Layer 2 of a small transformer language model trained on English Wikipedia (8 layers, counted from 0, width 96).
A neuron's activation on a vector x is GELU(weights . x), where the dot is the dot product.
The model reads these tokens: "}}" " |" " 1" " |" " Steady" " |" " 4.5" " |" " 1" " |" " 2" " |" " 3.3" " |" " " "805" " |" " 1.2" " |" " -" "2.1" " |" "\n" "|" " " " |" " Liberal" " Democrats" " |" " " "{" "{"

The vector x that enters this layer's MLP at each token. A number n stands for n times 0.006.
0 "}}": -254 254 123 62 -73 212 -220 -167 -169 163 17 -61 13 -476 -275 184 57 34 -46 68 11 28 196 5 362 -29 -129 96 -342 -169 80 139 207 15 -8 -5 48 -117 -117 -127 13 295 -238 -68 63 55 55 11 -255 -144 -144 37 -18 234 -99 3 -33 251 48 -28 -122 240 11 -102 -30 -54 336 178 -281 148 334 -91 -153 -40 -105 -11 -43 44 -81 79 61 -9 -203 -199 127 -150 -69 218 -135 126 41 -36 140 -18 141 -87
1 " |": -143 210 115 234 6 143 -161 -196 -22 287 -37 -149 -112 -354 -154 230 131 76 3 66 -39 137 182 49 320 -61 -212 -13 -351 -260 28 179 244 -11 -3 -24 119 -82 -128 -151 81 171 -179 -56 78 46 92 -39 -295 -61 7 159 -90 233 -92 -50 21 176 80 47 -217 201 116 19 -18 -110 186 58 -284 144 368 -85 -95 -109 -147 22 18 -88 -93 153 -32 31 -151 -315 89 -114 -158 66 -127 66 80 -126 101 5 194 -147
2 " 1": -76 177 163 37 -13 145 -118 -243 43 250 4 -190 -141 -379 -107 289 201 127 -1 62 -93 102 212 15 275 -119 -181 -22 -339 -257 16 222 260 20 7 -47 220 -16 12 -148 108 101 -168 -17 109 24 89 -1 -243 -75 -10 195 -98 214 -99 -76 18 53 68 23 -230 102 128 -20 -41 -105 200 51 -289 170 382 -138 -127 -114 -113 -36 14 -97 7 190 8 39 -129 -312 125 -97 -190 53 -132 18 25 -149 48 42 211 -135
3 " |": -72 191 92 230 33 104 -95 -229 53 281 -5 -160 -125 -344 -78 271 126 103 36 68 -87 83 154 55 250 -123 -197 3 -324 -264 29 164 222 -37 -64 -89 140 -11 -94 -148 113 154 -202 -39 141 43 134 -3 -243 -56 29 172 -84 174 -115 -61 -7 102 72 22 -206 194 148 39 -51 -132 187 6 -217 139 415 -74 -90 -125 -164 14 35 -129 -89 154 -44 41 -122 -340 106 -118 -206 7 -93 48 73 -118 81 2 218 -141
4 " Steady": 37 20 71 102 38 147 -85 -294 37 179 -87 -180 -167 -328 -43 283 124 91 66 41 -90 95 225 54 190 -89 -235 -103 -299 -249 27 182 230 -26 -142 -42 215 -77 -64 -203 104 99 -158 -73 186 76 281 -17 -252 -51 26 167 -57 225 -29 -62 23 41 107 22 -187 87 187 3 -57 -149 208 60 -97 196 421 -134 -5 -70 -89 6 60 -160 -38 136 -10 29 -84 -352 94 -87 -239 -9 -100 16 -16 -131 66 41 208 -147
5 " |": -60 161 73 272 52 91 -95 -257 70 259 -16 -196 -120 -283 -56 285 120 90 73 64 -108 91 142 30 216 -144 -172 -2 -289 -277 6 171 243 -16 -143 -95 123 7 -79 -141 127 130 -201 -33 195 29 170 -3 -222 -54 86 178 -85 143 -91 -55 -9 48 97 6 -172 167 153 75 -74 -149 180 2 -192 110 403 -60 -83 -120 -160 37 58 -146 -85 125 -63 29 -116 -341 78 -73 -236 8 -72 47 46 -128 63 -22 264 -140
6 " 4.5": 6 94 109 87 -57 199 -112 -232 187 128 -47 -208 -175 -243 -82 303 141 62 97 118 -117 -1 146 -3 154 -196 -158 0 -293 -290 -6 217 263 -2 -123 -102 162 47 -73 -177 89 142 -210 -36 210 64 241 1 -237 28 30 204 -120 102 -110 -94 23 14 110 7 -204 59 154 51 -98 -158 206 20 -190 101 382 -38 -28 -41 -79 56 49 -127 -33 148 -57 71 -96 -361 75 -13 -271 -41 -28 74 47 -189 23 79 248 -107
7 " |": -36 149 57 276 35 79 -86 -262 92 262 -5 -198 -126 -229 -43 290 68 91 87 73 -112 91 119 24 187 -173 -165 -14 -275 -280 17 145 235 1 -154 -110 121 42 -68 -142 129 117 -208 -23 232 21 171 9 -188 -41 112 173 -73 126 -133 -72 -12 13 100 17 -188 156 161 100 -80 -156 175 -18 -199 96 410 -36 -81 -131 -141 30 73 -152 -56 112 -71 36 -116 -339 26 -51 -247 5 -38 60 43 -137 37 -19 288 -128
8 " 1": 22 124 99 90 2 75 -79 -310 132 236 43 -240 -158 -233 -17 313 108 123 84 65 -139 89 143 -10 162 -193 -130 -43 -282 -272 5 187 250 49 -123 -103 227 85 63 -139 158 57 -173 22 242 -13 166 34 -141 -58 124 202 -74 126 -159 -80 -2 -61 74 -14 -199 49 168 69 -90 -137 182 -17 -224 107 387 -76 -103 -119 -81 -40 65 -155 45 129 -39 42 -88 -306 15 -41 -266 -21 -66 16 6 -155 -35 15 318 -125
9 " |": -5 140 49 280 25 54 -79 -268 108 262 12 -204 -143 -206 -19 281 43 91 90 71 -114 66 110 32 157 -192 -151 -26 -263 -286 21 137 218 7 -158 -121 137 66 -56 -133 148 108 -205 -11 252 2 183 16 -170 -42 118 178 -59 122 -171 -69 -19 14 85 3 -195 161 168 96 -84 -159 171 -43 -172 94 407 -18 -76 -141 -129 17 72 -151 -40 115 -74 50 -108 -328 6 -67 -260 -9 -29 49 46 -119 16 -7 307 -129
10 " 2": 37 103 60 82 -5 72 -77 -307 126 244 32 -221 -171 -173 2 316 67 115 90 76 -133 48 97 0 131 -205 -110 -35 -272 -275 21 160 257 40 -124 -97 243 91 35 -112 152 18 -172 35 264 -33 218 25 -136 -33 107 206 -69 128 -193 -56 8 -72 103 -45 -214 85 205 79 -86 -146 202 -65 -205 90 374 -65 -114 -130 -78 -52 63 -142 63 130 -51 51 -86 -293 -17 -36 -273 -46 -38 43 19 -162 -41 18 332 -130
11 " |": 18 139 38 280 22 38 -83 -273 116 260 17 -209 -149 -181 -4 272 22 95 101 75 -114 58 101 38 140 -199 -141 -38 -256 -289 28 122 201 11 -169 -123 147 73 -47 -127 156 91 -198 -3 266 -11 185 16 -159 -42 130 178 -50 118 -188 -69 -22 14 80 -8 -201 153 172 99 -87 -164 174 -59 -160 90 402 -7 -74 -143 -121 11 76 -148 -27 112 -76 61 -97 -328 -8 -67 -266 -14 -18 45 56 -113 -2 3 317 -128
12 " 3.3": 55 38 61 91 -64 153 -143 -252 269 199 -35 -228 -191 -167 -9 314 44 75 117 129 -131 -11 110 0 66 -219 -118 -42 -257 -309 27 107 238 23 -148 -109 164 89 -29 -178 101 100 -239 -24 285 46 219 -4 -135 -5 79 176 -88 112 -198 -107 -2 -11 109 11 -215 60 165 91 -124 -153 191 -8 -146 54 381 5 -22 -66 -66 34 80 -117 51 155 -46 75 -66 -335 -2 34 -263 -44 9 31 17 -161 -47 94 290 -105
13 " |": 27 138 21 283 8 53 -85 -270 125 258 2 -213 -142 -148 -9 279 9 97 122 86 -116 77 96 26 138 -207 -134 -42 -240 -293 31 74 203 16 -197 -110 143 80 -55 -132 142 91 -206 -3 288 -10 162 9 -146 -43 157 156 -57 106 -174 -79 -26 -5 86 3 -202 123 159 112 -98 -162 177 -56 -167 83 401 0 -72 -147 -108 13 85 -156 -1 99 -75 60 -99 -331 -23 -35 -259 -4 11 54 53 -121 -22 10 324 -119
14 " ": 55 84 -13 158 34 48 -126 -270 182 204 48 -218 -216 -135 12 316 137 114 133 99 -122 44 93 36 142 -195 -160 -59 -233 -283 21 168 174 0 -186 -122 172 94 50 -189 136 152 -170 28 308 8 119 30 -96 -20 137 167 -108 97 -196 -22 12 7 44 -88 -215 80 103 83 -139 -154 176 -17 -174 30 416 -54 -71 -124 -90 17 32 -165 49 144 -100 49 -88 -331 -26 -33 -251 -9 34 22 27 -147 -13 34 303 -90
15 "805": 70 81 58 119 -118 64 -71 -290 119 163 -7 -220 -133 -108 25 297 -10 111 146 98 -127 85 6 28 68 -189 -54 -22 -283 -243 22 68 169 14 -243 -116 154 75 4 -161 106 16 -201 20 354 -32 239 21 -120 -42 72 122 -31 131 -125 -139 1 -6 102 -40 -180 58 168 64 -95 -181 246 -47 -94 42 438 -14 -31 -134 -53 28 58 -237 133 124 -95 77 -127 -342 -15 17 -256 44 59 21 -44 -91 -58 86 319 -73
16 " |": 52 138 4 286 5 49 -86 -270 120 242 -10 -240 -124 -119 16 277 7 86 145 98 -139 83 87 23 115 -219 -97 -50 -215 -296 31 63 184 1 -215 -80 142 99 -63 -128 133 92 -195 7 303 -48 160 12 -129 -45 136 135 -47 86 -154 -65 -49 -16 70 -23 -168 98 158 114 -112 -165 186 -66 -151 71 409 -1 -82 -162 -94 19 94 -159 38 89 -74 59 -94 -356 -24 -28 -268 13 59 54 67 -96 -52 16 324 -121
17 " 1.2": 117 39 40 117 -81 150 -160 -247 219 191 -44 -286 -119 -131 38 277 25 75 188 137 -118 25 92 11 55 -223 -48 -47 -214 -297 2 90 189 -1 -195 -89 165 132 -63 -115 122 44 -224 10 328 -1 223 -13 -117 -33 104 148 -93 103 -138 -106 -54 -47 99 -3 -224 40 192 100 -143 -188 186 -23 -166 32 408 -10 -53 -67 -16 4 78 -186 79 141 -59 83 -32 -338 -6 48 -247 -20 46 10 53 -153 -80 57 282 -105
18 " |": 54 142 0 284 -6 53 -88 -270 124 246 -11 -249 -127 -99 11 273 16 94 155 95 -115 89 84 23 120 -221 -100 -50 -211 -294 32 31 184 12 -228 -81 142 104 -68 -127 137 93 -196 3 312 -39 151 1 -131 -56 155 128 -49 89 -158 -64 -49 -11 76 -12 -175 85 155 121 -116 -171 186 -67 -156 60 398 3 -81 -159 -90 16 99 -163 42 89 -78 63 -76 -350 -20 -32 -263 5 58 60 60 -109 -54 12 325 -117
19 " -": 103 68 -1 192 -7 57 -108 -281 183 263 -10 -246 -72 -54 18 206 41 116 155 85 -117 77 116 54 129 -193 -49 -47 -251 -273 10 82 202 26 -212 -103 164 116 -51 -175 171 146 -173 -8 339 -27 149 -36 -99 -30 170 136 -47 106 -156 -64 -77 -57 119 -45 -220 58 133 143 -155 -193 187 -71 -184 48 378 -22 -78 -128 -105 -56 76 -140 17 156 -71 88 -11 -345 -75 -74 -279 -28 60 57 74 -89 -47 21 291 -134
20 "2.1": 95 25 53 124 -99 84 -172 -281 183 159 -40 -252 -90 -88 36 253 26 114 209 107 -124 64 50 15 50 -263 -75 -49 -208 -256 37 51 204 40 -229 -116 181 73 -74 -134 115 119 -225 13 354 23 233 -42 -135 -32 74 127 -51 108 -145 -100 -27 -20 94 16 -203 -27 174 164 -126 -183 213 -37 -76 62 395 -26 12 -104 -11 10 97 -208 59 153 -74 65 -68 -321 3 -35 -258 -35 32 58 -31 -107 -101 80 302 -86
21 " |": 59 135 2 290 -16 40 -90 -274 129 248 -15 -254 -117 -79 9 253 31 95 164 86 -103 83 65 20 111 -227 -91 -43 -213 -287 33 25 203 23 -236 -86 144 92 -69 -128 138 110 -176 -5 321 -42 150 -10 -128 -66 173 112 -58 95 -156 -62 -50 -21 76 -8 -173 78 143 137 -124 -178 188 -74 -148 67 389 7 -73 -165 -78 21 106 -157 33 100 -82 56 -75 -346 -12 -44 -267 8 52 51 61 -108 -60 3 334 -115
22 "\n": -15 116 110 182 20 163 -182 -233 98 213 19 -45 -44 -299 -83 281 428 60 85 44 -151 -12 19 22 122 -145 -83 -42 -292 -206 -159 183 265 -30 -149 -59 137 -3 -66 -155 92 198 -240 55 242 -1 209 -27 -190 12 323 42 -60 14 -202 25 -39 98 -1 12 -197 197 34 21 -75 -179 28 61 -207 75 222 129 -20 -73 -160 -23 4 -154 -15 103 -64 -53 -42 -252 433 -67 -175 10 -292 -8 15 8 12 -26 221 -117
23 "|": 40 70 45 201 10 44 -194 -308 59 314 39 -65 -124 -221 13 140 11 64 120 121 -185 129 2 2 144 -289 -94 -54 -461 -261 -17 198 195 -64 -133 -75 249 96 -37 -62 99 210 -205 16 262 -41 211 -49 -104 10 181 202 -20 94 -161 -35 -17 48 40 -146 -139 241 137 -24 -48 -123 88 32 -174 154 299 43 -29 -149 -78 -12 92 -169 92 65 -93 46 -84 -308 -65 21 -225 -31 -49 39 57 -84 -87 91 346 -115
24 " ": 70 56 29 193 80 65 -160 -279 152 225 37 -110 -203 -207 26 197 103 63 139 110 -204 60 33 52 189 -276 -128 -127 -439 -295 -36 208 157 -1 -121 -118 233 67 70 -132 107 162 -172 2 301 -3 147 -14 -22 43 97 203 -85 111 -176 11 27 44 -9 -205 -189 206 105 -31 -109 -84 117 79 -188 105 316 2 -66 -131 -92 9 45 -192 117 157 -130 39 -99 -284 -78 13 -220 15 -22 25 92 -115 -60 84 316 -85
25 " |": 63 119 51 306 59 23 -109 -277 129 273 6 -127 -149 -192 39 169 -33 65 131 81 -184 80 25 54 148 -280 -98 -99 -410 -303 -13 100 191 -6 -142 -120 201 66 -23 -81 134 99 -186 -31 285 -13 190 -30 -82 25 135 183 -46 104 -168 -48 -23 7 21 -109 -176 241 151 44 -71 -124 135 -16 -147 140 325 41 -59 -155 -106 4 102 -187 54 125 -93 50 -101 -294 -74 -12 -239 16 -32 36 120 -81 -71 45 348 -112
26 " Liberal": 140 -70 77 170 -1 -132 -128 -287 141 220 -136 -175 -106 -151 72 257 48 54 189 61 -137 102 132 85 98 -285 -93 -90 -424 -218 55 160 196 -20 -226 -116 223 10 18 -106 95 29 -163 33 321 -3 227 9 -88 20 68 200 -118 182 -92 -13 -13 -2 -51 -97 -234 100 111 -38 -47 -88 117 12 -96 89 316 16 116 -162 -132 -37 106 -196 133 168 -139 41 -1 -304 -20 75 -216 52 -60 -21 -32 -63 -86 103 359 -67
27 " Democrats": 138 -37 66 201 25 -112 -88 -272 71 78 -154 -177 -81 -164 36 254 -1 97 196 77 -205 112 81 94 66 -296 -102 -99 -326 -246 52 25 213 26 -244 -38 254 7 -67 -78 82 109 -211 28 307 4 360 -3 -88 70 44 150 -48 183 -35 -63 -12 -49 -36 -122 -182 88 133 -64 -98 -91 195 -44 -112 150 299 35 89 -107 -66 -4 189 -203 127 176 -92 -11 -40 -348 -73 16 -211 33 -43 46 53 -92 -76 43 343 -92
28 " |": 77 113 42 323 72 -6 -84 -270 105 247 -71 -216 -97 -122 27 230 7 67 161 119 -199 124 58 61 149 -289 -72 -90 -327 -284 9 53 213 2 -241 -73 189 55 -50 -106 105 85 -187 5 288 -44 212 -40 -83 6 117 147 -70 97 -81 -28 -50 -25 20 -101 -142 148 144 61 -91 -137 146 -29 -152 99 319 53 -48 -164 -95 35 124 -182 48 100 -114 30 -78 -338 -65 23 -242 34 2 2 102 -77 -74 37 369 -104
29 " ": 88 52 16 196 88 4 -128 -266 162 198 -26 -238 -173 -111 25 274 166 89 168 139 -192 94 67 68 166 -257 -113 -105 -309 -281 6 166 189 8 -233 -79 212 65 54 -178 92 148 -159 42 310 -23 166 -25 -47 13 102 173 -119 103 -116 14 0 -2 -5 -173 -179 85 95 33 -134 -133 154 21 -177 41 337 -6 -45 -141 -73 40 59 -189 91 150 -152 25 -68 -335 -51 15 -227 22 16 -25 55 -129 -49 56 337 -80
30 "{": 129 43 -23 99 41 -23 -143 -293 147 224 -4 -176 -75 -133 58 263 -41 175 113 127 -190 77 -43 -13 79 -216 -68 -3 -316 -265 4 20 196 -67 -223 -71 265 136 7 -159 97 156 -197 40 344 8 228 -86 -127 11 115 166 -108 110 -79 -64 -77 51 2 -134 -60 154 188 39 -104 -128 181 -23 -183 150 289 10 -93 -167 -65 26 75 -173 154 145 -123 30 -112 -269 -109 49 -224 -33 70 43 111 -182 -105 80 363 -93
31 "{": 155 49 -25 82 42 -24 -132 -295 158 225 -5 -160 -85 -134 54 255 -52 177 120 129 -194 54 -54 -22 92 -216 -60 -3 -341 -259 1 -22 166 -78 -230 -77 264 160 13 -135 91 149 -199 45 363 18 203 -86 -113 14 110 157 -98 99 -61 -61 -87 68 6 -149 -45 136 173 44 -104 -107 173 -18 -180 164 287 10 -76 -164 -64 18 73 -180 169 146 -127 36 -91 -267 -98 49 -224 -63 74 51 116 -198 -111 88 362 -100

Each question shows the input weights of one neuron of the MLP. A number n stands for n times 0.0012.

n170: 7 20 121 104 -15 4 -51 -30 23 -93 29 -118 -42 65 -120 -40 -121 -53 -53 -51 28 -43 -19 -23 155 -87 55 -71 17 42 121 -70 -63 39 -36 -98 -138 -107 29 161 23 6 44 -6 2 72 -51 -42 106 61 30 19 -19 -23 33 96 -94 30 189 -20 29 58 -59 -31 -7 -95 0 18 94 -102 34 5 98 -14 -104 147 -45 -116 46 -10 -117 112 -48 51 22 65 14 11 33 15 -7 29 -25 37 47 -74
On which token does it fire most? 28 " |"

n236: -9 -121 62 -72 128 51 -38 23 -38 -46 -49 -39 12 11 14 56 -50 47 -12 -25 41 -25 55 -30 41 120 -2 -86 -76 51 -12 77 65 -101 52 59 68 -22 6 62 -29 -97 -3 -55 57 -42 -34 -40 92 -132 34 100 -10 99 10 -17 189 -30 -20 14 95 -53 141 -71 -17 88 -32 -68 29 -107 52 -93 52 -44 41 9 61 26 45 -72 -46 -38 -8 -1 28 57 -45 36 50 -33 -59 47 39 72 15 -24
On which two tokens does it fire most, strongest first? 4 " Steady", 26 " Liberal"

n322: -9 -108 -47 39 -42 -58 143 -193 40 145 21 0 -50 53 -32 -19 -59 -42 8 -151 87 -61 -30 -57 174 126 -95 -84 26 67 -70 -76 -69 10 -63 -16 -28 82 20 12 -22 -160 0 -6 34 165 26 -84 163 -103 -9 15 -136 113 48 16 44 33 74 -67 -4 -42 27 25 107 -40 -59 -40 43 -68 14 -30 56 0 -129 53 -79 23 61 -29 -28 27 -19 3 36 24 -90 111 -44 -31 -64 -17 36 18 -7 2
On which three tokens does it fire most, strongest first? 26 " Liberal", 15 "805", 4 " Steady"

n332: 64 49 0 31 20 -9 -136 -129 -8 -14 -10 -44 -135 -16 46 -32 -115 -47 -31 -110 7 18 -37 5 -57 -35 -148 -4 -70 -6 129 -79 -78 -2 29 -23 30 -35 -81 43 43 33 25 72 53 -50 -60 -102 -2 -63 -10 108 -18 81 -12 -26 109 -27 32 42 12 -52 -12 63 15 90 30 -33 45 56 -27 -78 -6 18 14 22 0 -69 18 53 -67 34 -135 16 27 -45 71 49 30 76 -135 -48 30 5 34 47
On which token does it fire most, and how strongly? 20 "2.1", at about 0.82

n174: -177 18 86 10 215 -73 -83 35 11 -45 234 177 25 -157 -146 -95 -26 57 22 87 32 254 192 0 -221 -53 19 195 97 -13 147 148 -63 -209 -25 -15 -96 41 39 117 86 157 -54 148 -17 -183 -347 -12 137 15 150 3 152 -176 89 179 -175 -86 103 -26 48 -53 223 15 23 -27 -81 -94 -168 -93 3 -52 207 -34 21 -56 63 33 -22 -26 21 133 -22 -44 -64 4 -137 -225 33 83 -117 74 86 116 47 146
On which token does it fire most? 23 "|"

n77: -87 -76 43 -26 92 9 -61 -29 125 -59 73 62 -52 -51 -95 -18 -128 -30 -283 -46 61 -67 180 69 10 119 -67 65 22 -95 35 225 11 -11 167 -92 19 -174 25 102 93 9 80 -81 -178 113 -29 31 -48 130 101 134 -102 80 91 93 82 44 173 87 -3 57 17 69 150 38 -73 -84 -13 33 -58 30 165 63 -112 94 -87 -32 -59 153 -75 120 -37 77 16 -78 -21 -54 -150 -225 -230 82 35 -12 -153 -177
On which three tokens does it fire most, strongest first? 1 " |", 2 " 1", 4 " Steady"

n251: 51 -20 66 -74 77 -21 -135 -148 114 -66 181 -117 -57 -44 33 28 -18 12 79 10 44 -70 -143 -50 43 85 -38 5 17 0 -67 52 -93 -39 67 -45 -47 0 191 26 21 106 8 0 -64 84 -151 -4 -30 178 54 5 -89 -52 46 49 -77 -87 38 20 136 -15 -71 136 -42 96 19 -18 -64 -33 94 54 -193 145 104 -41 -36 50 -26 25 -62 -59 5 -13 48 -167 -12 -57 -23 0 219 0 -42 -106 6 73
On which token does it fire most, and how strongly? 14 " ", at about 0.3

n206: -186 137 0 101 83 3 0 -126 -162 75 142 -8 -29 -258 127 -80 -43 -41 -160 0 218 -70 26 85 -66 -5 -121 56 132 -134 53 9 -56 -36 -16 -39 -117 130 -118 46 3 -71 35 -8 -117 -76 0 -3 -164 -142 61 6 -28 39 -77 32 -85 -67 -22 115 125 17 -37 72 84 44 5 -158 157 -81 57 -51 -79 34 60 206 66 100 -195 -13 25 91 21 63 -7 -59 -5 -73 -27 7 -101 65 62 -50 31 37
On which token does it fire most? 0 "}}"

n76: -12 -55 -61 43 -79 115 -76 -63 6 7 43 -42 64 62 -38 8 47 -62 32 -52 13 7 109 -14 -49 -42 7 -53 122 24 33 -42 76 -113 -18 -2 20 -51 -128 30 4 165 -21 83 31 -72 -79 -56 15 -94 -103 102 2 -109 -38 10 -4 55 38 137 -26 -33 51 15 -43 9 22 -33 33 56 -15 -142 20 106 -10 -42 26 -29 68 111 0 41 21 -13 -33 -133 15 -190 -11 97 46 -19 -35 45 -58 150
On which token does it fire most? 20 "2.1"

n376: -21 0 -136 128 71 87 -13 -52 -118 50 154 -12 15 4 -84 -75 47 -20 6 17 69 30 75 -31 -17 39 36 -22 -49 -42 -132 -50 65 45 -16 13 65 40 -9 40 -16 -72 -64 50 45 -32 -132 26 -9 23 9 -105 -63 65 101 -76 19 4 -159 -76 -55 59 98 57 44 -23 -114 -12 119 13 41 -26 -162 122 -33 -8 -37 -9 -59 -39 -78 21 -108 26 -99 32 16 49 41 73 139 -94 -17 33 11 -25
On which token does it fire most? 25 " |"

n57: -75 -195 -55 -17 75 -81 199 -6 -102 58 -53 -53 76 0 -148 -3 146 -148 -11 262 -25 -30 -136 -56 -228 13 -25 12 -103 126 222 64 -69 10 -42 -16 93 -28 56 70 160 189 112 35 -19 73 27 50 -159 100 13 -32 222 -79 40 -24 24 44 143 -38 -139 129 -36 100 15 39 -10 -40 51 -79 -141 246 -40 24 106 80 -22 -8 -58 -61 136 85 -44 82 75 -177 -109 51 -18 67 105 47 -76 -52 -9 72
On which token does it fire most, and how strongly? 22 "\n", at about 0.04

n147: 10 -73 -163 49 41 97 -70 9 -66 -164 28 -11 -75 20 40 -20 59 129 31 318 -108 26 -223 75 212 69 -129 -108 130 38 117 -149 -31 137 -14 -24 20 -62 104 101 163 61 107 -40 -12 102 -64 -125 36 86 -59 -35 -105 98 -45 116 -117 23 98 -54 0 -115 112 -83 -29 15 -140 67 81 -96 -13 -47 -133 64 -70 55 59 163 -172 -65 35 174 -6 -81 -134 48 -80 -110 -74 59 -52 -71 -16 -5 59 15
On which three tokens does it fire most, strongest first? 29 " ", 14 " ", 24 " "

n139: 59 38 92 32 228 -132 94 -92 -91 -43 105 -34 -7 35 -173 -59 -28 0 0 -10 33 16 103 -24 -104 10 100 85 -60 -18 89 146 -39 44 -38 58 57 -90 19 21 111 46 -49 -115 -27 -67 -22 21 35 21 -64 129 -78 -263 72 54 65 123 119 97 49 76 -58 40 -48 -4 12 -5 22 -36 61 -200 30 124 -65 12 54 43 -69 -36 -163 -27 -46 -2 -44 141 -44 -83 -21 23 81 36 -37 -20 24 31
On which token does it fire most, and how strongly? 5 " |", at about 0.27

n247: -6 28 -77 -128 -6 -47 -61 29 21 15 71 96 -73 0 20 4 -101 42 -33 32 7 -32 -61 -4 16 122 11 -41 -27 85 -34 107 50 -2 79 6 -34 35 144 -83 -30 12 63 2 -83 -8 -68 10 -38 134 23 27 -38 -38 12 -12 2 29 -23 -39 26 97 -116 20 55 -7 -50 -4 -20 2 22 -127 49 -68 64 -33 118 106 -3 147 0 73 -43 44 -100 -102 -67 45 -32 -51 83 84 -21 43 77 -69
On which token does it fire most? 24 " "

n235: -8 -81 -123 -9 68 37 -29 -12 -73 53 150 38 4 54 -18 17 58 -37 -60 14 -16 69 213 21 124 0 36 -42 29 -69 58 74 -106 44 20 55 -36 4 -56 50 -120 -31 -60 -132 25 -16 4 90 34 -53 126 35 -82 -13 84 10 -54 -32 69 -73 -61 -59 15 -53 -65 -34 -111 -39 -71 39 -58 0 9 -11 51 -37 127 78 -29 69 -69 -74 -72 -8 -61 53 -39 -15 67 17 45 54 -23 -38 -49 -30
On which token does it fire most? 19 " -"

n116: -40 61 -104 21 36 -61 130 -22 -75 69 24 -47 -109 -157 -46 -51 -188 -147 -74 61 144 146 172 47 64 33 10 -65 -11 -42 129 127 -17 -32 108 -131 145 -24 -159 3 77 119 36 -18 -77 80 -137 30 46 106 18 110 39 16 -43 63 -128 -7 47 15 52 37 55 196 -62 111 -206 24 3 12 71 41 -87 -85 -14 80 -32 41 -129 -26 -55 123 -101 152 -73 -142 -49 -230 -174 -5 -38 40 76 -18 -7 10
On which token does it fire most, and how strongly? 1 " |", at about 1.3

n18: 12 69 -6 -145 -104 -30 13 84 38 -78 17 -67 -27 80 31 81 -23 67 -73 45 110 -31 0 -55 -115 50 -59 6 79 0 12 52 -48 -75 -28 -29 -66 -13 13 -120 113 28 5 53 -106 -20 123 87 -143 -24 49 22 -125 -16 -41 -57 42 -37 55 -101 -2 -54 107 -31 66 -45 20 -103 59 -49 90 6 -20 -19 10 -53 17 41 -53 -28 125 25 -40 -3 35 22 -8 15 36 -14 -85 136 16 -24 47 -90
On which token does it fire most? 15 "805"

n259: -53 14 -64 71 29 -32 -2 14 10 -61 86 -55 21 -17 -26 -7 -72 69 18 -133 104 -188 -40 -18 -134 -23 17 79 187 -100 81 -32 -36 64 18 120 -22 162 15 -34 -46 -49 2 6 -53 -81 -43 60 37 -56 96 -27 -58 -170 -24 -5 -45 8 40 62 -18 9 -66 104 105 -72 4 -2 41 -124 57 -5 -147 -29 128 38 69 42 -22 46 29 95 112 30 66 -141 -176 -118 27 16 -75 -36 35 -52 67 -4
On which two tokens does it fire most, strongest first? 21 " |", 18 " |"

n260: -69 -172 -32 -23 87 82 60 -12 -130 -4 96 -46 -4 -14 -88 6 42 132 -51 100 61 -39 69 27 63 -45 4 38 39 39 -74 22 -2 5 -54 82 -14 81 163 55 -2 37 -109 -19 -28 21 -64 31 32 7 -11 27 -223 22 -32 -2 31 -36 -4 -129 8 40 -34 -11 54 70 -35 -34 34 -113 -21 112 -135 10 38 -12 183 76 -26 -19 27 68 -33 88 -41 -45 -63 -117 -32 45 -2 28 -104 80 61 9
On which token does it fire most? 24 " "

n324: -51 -125 2 116 -11 124 -32 30 63 -38 -60 -125 -7 2 12 -18 99 -121 -6 59 12 25 -38 11 128 -69 19 26 16 -27 100 39 51 72 30 52 62 201 55 32 18 -79 13 -48 46 53 57 94 130 -201 48 4 -105 -44 90 -32 -63 42 84 -33 -18 -59 111 -40 98 -37 -105 26 -62 -5 -9 36 90 33 -35 132 -122 -29 60 -72 146 -77 -81 -14 2 -81 150 -75 39 -18 -31 61 -144 -67 -12 59
On which token does it fire most? 17 " 1.2"

n244: 125 22 44 6 -78 20 48 123 -29 -36 -63 -162 -83 -140 -105 41 -89 46 -58 -9 -118 -210 87 41 -166 10 -102 9 156 111 43 142 8 14 -31 -65 -140 -95 146 301 266 157 -32 3 -79 113 -41 -26 -31 -159 6 0 -68 -44 -38 140 -149 47 9 60 -108 136 -69 119 -12 13 3 -109 -52 158 16 51 156 12 -23 142 3 26 -151 -106 36 254 111 -7 75 -26 30 -73 62 -102 -134 20 -38 -80 21 -75
On which token does it fire most, and how strongly? 3 " |", at about 0.14

n14: 63 -37 -37 -123 -87 -67 -38 -4 49 -30 15 -20 111 17 25 15 32 -15 32 -76 105 -31 18 -76 31 8 78 19 12 49 46 -43 -92 -25 17 -117 12 56 29 -53 66 -2 14 -134 -88 75 -23 -47 79 -103 -13 -2 -156 14 -12 26 -100 24 17 -125 77 66 41 50 16 -14 -2 81 -80 81 44 80 7 36 -79 -139 23 -17 -25 64 -188 51 -10 95 0 26 -44 -27 5 -62 -56 43 14 -100 77 38
On which three tokens does it fire most, strongest first? 31 "{", 30 "{", 26 " Liberal"

n276: 14 27 34 83 65 80 105 -77 32 -31 53 -11 -19 -69 -2 -82 28 31 -101 -65 -67 -59 14 144 55 -70 52 79 -20 -3 -70 39 29 62 -27 11 8 17 -25 113 -61 -22 25 -4 -49 70 26 14 89 -20 -159 -36 -133 52 64 21 6 -35 36 -61 -22 14 18 184 -7 -37 86 33 -4 -175 -67 -19 27 99 62 98 13 -35 41 -4 -78 -4 24 111 -5 39 5 82 12 -81 25 -129 -135 -33 -21 -75
On which token does it fire most? 29 " "

n87: -14 47 -68 -16 -149 129 -124 -149 10 6 56 94 15 30 -7 -2 76 -91 -25 40 -46 -27 96 -45 -10 -58 15 16 158 -67 -95 8 -36 3 43 -122 -87 109 24 -103 14 138 2 -18 104 -125 -78 -25 -73 -73 -176 40 -57 -21 -106 -97 5 71 70 7 37 63 152 185 31 29 -147 -89 -12 40 -93 0 3 156 61 92 0 23 -34 91 -57 47 -94 53 -25 96 89 -66 50 4 42 58 -78 -70 75 -50
On which token does it fire most, and how strongly? 12 " 3.3", at about 0.52

n1: -29 -73 -31 65 -17 -7 14 -34 115 35 -90 152 124 2 -112 -149 50 -146 49 -8 -30 21 -8 -65 -71 -14 31 15 -97 43 -12 72 69 -115 57 -4 -24 -38 -4 -2 -30 90 -6 -111 41 -35 -5 5 103 125 -81 -97 43 115 82 -33 11 48 -46 -49 55 51 -41 -48 23 116 8 76 87 70 -7 0 -29 -100 11 2 -4 49 42 19 19 -37 18 -10 -38 41 33 16 -28 -16 49 49 2 50 -10 -56
On which token does it fire most? 0 "}}"